Layer 9 of a small transformer language model trained on English Wikipedia (13 layers, counted from 0, width 128).
A neuron's activation on a vector x is GELU(weights . x + bias), where the dot is the dot product.

Input weights of the MLP neurons that the questions are about. A number n stands for n times 0.0068.
n11 (bias -0.104): -11 -68 20 -4 55 -18 -51 3 16 12 -8 -31 34 33 0 -19 -10 -15 13 25 28 -8 -4 -1 30 -17 -35 -34 -26 -7 -3 7 -4 48 20 23 -2 29 -8 11 -7 -48 6 20 -42 0 -3 34 8 15 25 -47 21 15 44 -16 23 -17 40 16 6 -48 18 -29 8 -33 -35 -20 59 -25 12 -14 -9 -32 -34 13 -25 -3 -7 -31 25 17 -36 32 -6 4 1 44 -13 -18 15 7 17 -39 -7 14 -2 -26 -7 11 9 39 -8 12 13 14 11 -42 61 23 -4 -10 12 36 18 0 29 8 8 -25 7 -29 8 2 -19 -1 9 -14
n31 (bias -0.120): -31 -53 4 35 -25 18 -22 7 -18 -13 -22 -22 -28 -19 53 -4 -14 -29 -27 -30 13 -18 34 6 11 6 6 -11 -4 -56 -5 -19 -4 -19 25 12 -17 35 6 -13 14 4 -25 16 7 26 -63 51 6 7 21 -33 77 -10 5 23 17 -21 34 7 -12 -32 26 8 18 -30 -41 -25 25 -29 -12 -35 -52 -9 6 -24 -12 22 12 -27 5 10 -12 32 -13 15 -7 23 22 13 18 5 38 18 20 1 -13 11 -10 18 3 0 -3 -29 -13 -9 -15 -6 8 13 32 -40 -8 18 23 55 21 3 -16 2 16 3 1 -9 -6 12 3 22
n42 (bias -0.145): 11 -49 -38 -8 -57 -12 4 -29 1 28 43 7 37 -5 43 5 -6 48 20 -14 -21 43 -46 28 26 -19 -6 -22 19 21 -9 27 -29 -11 53 -22 18 -5 43 20 -10 -21 1 23 4 12 5 -20 1 3 -13 -24 -25 5 8 20 -29 -17 31 -16 -16 -14 -2 -30 16 30 -34 30 -6 20 -39 52 24 -6 10 12 17 -54 22 -20 37 -63 -7 -12 5 -14 33 1 -18 10 48 16 -14 -74 -38 6 24 -19 20 73 -29 -17 23 31 -1 10 -11 1 11 14 -20 -13 2 23 16 3 10 -9 -63 -19 15 33 -37 6 42 -31 -28 2
n81 (bias 0.065): -19 30 -11 -13 -7 5 -10 11 18 3 -16 20 -34 18 -35 -2 34 8 32 9 -13 8 -28 7 -23 30 12 8 -18 15 -43 -22 -4 -17 -39 7 -22 -38 11 -11 -19 21 40 20 19 -16 19 -8 19 16 18 12 13 5 -11 -17 23 7 -56 22 -8 50 -24 26 13 -4 18 10 3 30 36 1 9 9 4 -3 -4 12 1 31 -47 9 1 -7 -22 2 13 -18 26 -11 -7 4 -37 -27 -10 -6 -13 -27 -12 -51 -18 12 -15 -21 17 -2 22 11 5 -6 14 10 -10 -28 10 -13 6 -34 19 8 9 -19 15 1 -4 0 45 3
n127 (bias -0.083): -16 -48 28 -3 28 1 -3 -37 -43 -41 -13 7 -7 10 12 35 26 -12 3 12 29 16 -27 -7 9 8 19 39 -62 -35 25 -46 21 31 11 -20 3 -13 1 -11 -1 19 38 -66 0 -24 -41 56 -2 -7 -28 -38 12 13 -29 71 2 1 -3 0 -8 17 -17 -18 -47 13 46 2 3 44 24 0 24 -10 35 29 -28 -11 67 -61 33 -58 49 -56 -5 -11 4 -22 -5 2 -27 19 -3 12 -45 16 21 -3 22 30 2 -6 -20 -3 -15 0 13 11 6 -15 -10 -9 22 0 -3 8 -5 -18 -19 -15 2 79 -18 -46 19 6 -13 22
n158 (bias -0.078): 7 2 12 -8 1 -19 -2 -20 10 3 14 -21 14 -22 -1 8 -1 -22 -13 -22 31 27 -58 23 9 13 -18 -26 23 -23 -2 1 22 10 1 27 -13 12 13 4 27 -30 -6 -12 5 -2 -27 -5 6 -9 10 -46 12 11 4 -7 -20 -10 40 12 -17 4 32 -14 -19 -24 -16 -2 28 17 -3 -26 -12 15 -17 17 -61 19 14 -11 8 -2 -43 28 30 1 -22 44 13 1 16 13 -2 0 14 -3 12 -20 19 -10 3 11 -18 22 -24 -5 -16 -12 10 0 -17 -4 -17 15 -16 6 12 -16 19 -17 13 30 3 -8 -7 -18 -6 -30
n185 (bias -0.076): 25 5 12 -26 -6 16 -18 -56 -27 -9 25 3 6 -13 4 -34 7 14 11 -8 -14 -39 -25 -5 1 -2 0 -20 16 -41 16 9 13 -31 -14 -53 7 11 -33 -9 25 1 -14 -19 -25 52 -27 20 -9 18 10 -18 -12 -3 -22 33 -16 10 -7 4 -13 -3 9 -5 52 -25 -11 -23 32 43 -3 41 -41 0 -1 14 -41 -7 17 27 55 -18 11 42 17 -39 1 -8 11 -17 25 9 14 -2 27 -8 -12 0 18 16 -15 -12 37 -35 30 5 -20 -7 -6 -29 23 -11 -11 14 -8 46 -11 -1 -1 -30 2 -25 -18 3 6 -3 3 -25
n308 (bias -0.133): 23 -13 4 29 12 -22 1 4 -36 -11 -15 -37 51 4 25 -1 12 -13 -10 31 3 23 -8 5 31 -3 -45 -64 -16 -28 27 -41 17 -31 9 -21 -10 31 6 33 24 10 10 27 1 -6 13 42 -25 18 -21 -42 9 -14 -33 -3 30 -17 37 18 -4 -4 11 2 29 -4 -7 -53 34 19 -47 -18 23 -5 -19 42 8 -17 -47 -19 6 -20 -46 10 9 41 39 34 -15 29 10 -23 17 5 12 3 -11 -10 -8 8 -16 8 17 21 -7 -7 -16 -1 -20 33 -14 6 -48 -7 6 -6 4 -31 3 -34 -4 20 -6 -27 -7 -36 7 -25
n326 (bias -0.090): 2 -13 -14 32 -3 -16 36 -53 -17 17 -33 -27 11 -6 61 28 -33 3 10 -29 36 16 -20 39 47 -10 -22 -38 18 15 18 18 64 11 7 8 -13 -2 -18 16 60 -76 31 3 -36 -39 -3 -14 0 4 23 -19 10 4 -64 36 47 -5 25 -3 2 11 -2 9 23 6 -9 -10 8 -8 -38 24 1 -23 0 9 6 -30 15 -5 9 -33 -49 -30 8 8 -8 32 -54 44 -40 -9 10 -10 5 21 39 6 21 -17 51 -9 10 -18 1 4 -15 37 -55 62 3 -49 27 16 17 -25 2 -9 -27 -12 45 -41 -22 3 -15 -22 -22 -2
n377 (bias -0.037): -9 13 13 -7 18 -13 -8 -10 -11 -30 -21 -32 -4 24 19 -37 -30 27 -8 7 -24 63 6 -7 -13 4 11 -17 -8 31 33 -3 7 -2 16 15 4 -5 12 -52 3 11 -18 -26 17 -7 -6 -2 -11 29 -2 22 -8 -6 -24 -3 12 14 16 -32 -31 2 14 -32 -13 -17 -7 -7 -8 -7 -8 -10 8 24 -18 4 -7 -1 33 -3 -24 21 6 -24 -3 42 25 13 17 9 -4 -30 7 19 -3 -8 20 -13 10 11 9 -4 16 13 13 -2 21 -29 4 4 45 10 8 -19 -25 9 2 -4 21 0 7 0 -21 2 2 -18 0 4
n462 (bias -0.120): 16 -22 -26 28 37 8 -20 18 5 59 53 -27 29 0 11 -37 8 38 9 -9 95 31 -58 -2 10 -7 -56 -52 21 -3 8 -32 13 -5 -28 -24 -6 -22 10 -13 -30 2 18 -59 37 -23 -9 -4 -6 -18 -44 -41 13 -1 -5 59 -73 34 -4 -4 11 -38 58 -9 -59 37 -5 -10 -9 15 -29 27 6 -22 -46 -23 -46 9 25 -3 25 3 42 -8 75 6 7 -34 38 36 -32 19 36 21 61 3 -14 26 -5 37 -13 -12 -25 34 -24 27 31 -12 0 23 -22 3 -9 26 -17 -45 -22 -18 -11 -46 -23 51 -3 -14 27 14 -15 -1

Each question shows a token from some text and the vector x that enters the MLP there. A number n stands for n times 0.063.

" |": 2 -10 2 1 -10 9 6 -4 19 -9 -5 -5 6 -16 34 0 3 4 1 7 -18 -5 -3 -3 -13 -11 -8 -8 -18 -1 22 -9 -3 -12 19 4 -29 -10 -1 -10 16 3 16 23 2 -2 23 -11 -14 5 -23 -2 -7 1 11 7 1 -10 -8 -13 0 19 -8 24 13 -7 -32 7 9 14 -14 -2 4 20 6 -2 15 -6 -1 -3 -5 6 -21 -15 -19 13 9 6 -2 -5 1 -13 -17 7 0 7 -25 -20 -13 -4 10 19 -5 -2 24 3 0 -5 -9 10 15 2 -10 -8 0 -15 11 29 1 -24 11 -9 -13 29 -7 -9 70 -10
The two highest activations, in order: n308, n81

" hit": -9 2 11 -30 -5 17 -3 -16 -6 -1 -11 -2 -1 -15 -15 -3 2 -1 -1 -8 -8 -24 8 7 -30 2 3 3 14 -18 -9 -6 -20 -17 10 -7 -10 -17 -4 -18 2 21 -15 -6 11 -5 -1 -12 -9 12 13 15 2 -11 -1 -11 4 1 -6 -5 -4 15 -9 3 16 -20 -19 5 -11 0 12 -4 -29 16 2 -1 4 4 0 8 3 2 -5 17 -16 -10 10 -17 14 6 12 -6 -14 42 9 18 -18 11 -10 1 -1 5 24 -13 15 7 -15 11 -4 -5 2 2 1 6 10 10 -3 13 -2 7 -3 -13 10 10 2 3 73 16
The three highest activations, in order: n185, n81, n31

".": 12 -3 1 -19 3 4 0 -4 11 -4 4 16 -2 -9 -8 2 0 9 11 -7 -8 9 -1 5 -36 -11 3 1 1 -5 -9 2 -11 13 5 4 -39 -6 -2 -6 -5 9 -5 2 -9 1 -21 6 -13 -3 21 -17 -6 1 3 -5 -2 -4 -4 4 2 -6 5 6 1 -9 -9 -6 6 9 -3 16 5 8 -4 -1 -9 -4 -1 -1 -9 -5 -10 -1 -6 0 -5 11 3 -9 -1 -5 -34 -2 -7 6 -2 -7 2 1 -3 9 3 -4 7 0 11 -12 6 2 3 -8 8 5 2 -7 7 18 0 -3 -5 -9 14 5 -5 12 85 8
The three highest activations, in order: n81, n11, n185

"\n": 7 5 6 4 7 -19 0 -6 11 0 -8 1 1 -21 20 -4 -4 5 19 -10 6 9 -5 13 -37 -12 -5 4 1 10 17 -11 1 6 -3 2 -54 -7 -2 -4 20 -1 5 2 -1 -21 12 -17 -10 -3 2 -20 -5 6 -4 8 -1 2 18 -10 4 10 -15 11 11 -11 -20 -3 -8 3 -12 1 -2 11 2 9 -10 -1 1 10 -9 2 -8 -17 -18 1 4 28 -14 -4 1 -9 -23 20 -3 23 -6 -9 -5 -5 0 20 7 -2 12 3 -8 -3 -6 -6 0 -14 6 -7 -8 6 11 13 24 3 4 -2 -1 13 1 -6 62 9
Which neuron lights up most? n326

" and": 12 3 6 -2 -1 12 -6 -6 1 -1 12 -4 -3 -9 9 -10 -11 1 13 4 18 6 -6 16 -36 -11 6 4 2 -3 -13 6 -20 -13 -3 -10 -38 -9 -7 -16 -5 -12 2 3 0 -12 12 -18 -4 -11 2 -10 3 3 3 7 -8 -6 -13 3 5 17 0 13 -7 -4 -8 9 1 0 -14 6 -1 6 -9 -22 -16 6 2 0 -25 -5 -7 -2 15 6 6 -17 -4 -5 6 13 -22 21 10 20 -8 15 0 0 -12 3 -3 6 1 26 7 -2 -10 12 -2 10 -1 7 -7 -10 10 19 0 -17 -3 -8 11 6 0 9 77 -4
Which neuron lights up most? n462

" often": -11 -7 3 8 1 4 -4 -2 7 1 -4 7 5 -7 28 -3 5 -7 12 -11 6 17 -6 16 -42 -5 -1 2 -20 11 -17 -2 -24 -7 -25 -2 -34 0 -12 -8 -8 -5 -10 -5 -15 -26 -2 -5 -4 3 12 -5 -4 5 -1 -13 5 -6 10 12 3 18 -24 18 -9 -22 4 14 6 5 4 8 -11 17 8 -8 5 1 10 -6 7 4 8 -10 -10 -8 -4 -32 0 0 3 23 -21 3 10 9 3 -1 0 10 4 6 9 -15 -3 18 -7 20 -6 -2 -5 -2 -5 9 -11 4 8 3 1 3 6 -15 35 39 -12 18 65 -12
Which neuron lights up most? n81

" ==": -7 -12 -6 2 4 -4 3 4 18 -2 4 -1 4 -14 27 -5 7 2 20 -1 1 -13 -3 2 -16 -6 -10 12 -29 1 11 -2 -18 32 14 -13 -42 10 10 -28 -5 15 17 10 -2 -36 19 -4 -15 13 15 -1 13 16 7 5 11 -6 14 -7 -6 15 -9 0 -5 -6 -27 4 -7 -9 1 18 15 3 5 -3 -13 0 9 -12 1 29 -14 -9 -32 -8 -9 10 -14 5 6 -6 -3 1 -13 23 -11 -20 4 5 -6 20 10 -15 9 3 -6 -21 -21 -8 11 -17 -3 -9 5 -11 12 36 8 -4 -4 -10 -4 9 -11 11 57 0
Which neuron lights up most? n11

" London": -8 5 -3 -14 12 6 -7 4 1 0 -9 1 -12 -20 1 7 -9 -7 5 7 -6 11 1 2 -40 -4 -3 16 -25 -14 -14 4 -25 -14 15 -7 -11 -10 7 18 -9 9 12 25 3 -14 16 -5 -5 -11 -15 9 -17 2 6 -14 8 0 -1 1 -11 -6 -14 5 7 7 -3 16 1 -5 14 2 -11 22 -2 17 6 2 -1 4 -16 -7 7 0 1 -24 0 -8 10 1 -7 -4 -21 23 8 15 -20 -1 -7 -3 -11 -3 9 -2 8 -5 5 6 3 3 -11 1 -4 1 -4 2 -4 -6 12 14 -2 6 6 5 -14 -4 76 25
Which neuron lights up most? n81

" View": -5 13 -3 5 -1 2 6 -12 25 5 -6 -4 17 -30 25 11 -11 14 -9 11 -17 -13 -6 -4 -34 5 -1 2 -25 -3 31 12 -7 1 12 -5 0 -14 1 -6 9 12 -9 20 0 -13 23 -22 -10 20 -2 19 -22 11 8 1 -2 -15 1 -23 6 21 2 6 4 6 -37 7 -11 -2 4 14 -13 49 -6 -3 4 -1 2 4 -15 0 -6 -17 -25 12 9 16 -17 9 -7 0 -12 9 1 12 -32 -6 5 -4 15 10 -3 -8 17 17 -6 4 4 -9 8 -4 -5 -9 -14 -21 2 22 -10 -9 0 -23 -15 5 -4 -2 59 5
Which neuron lights up most? n377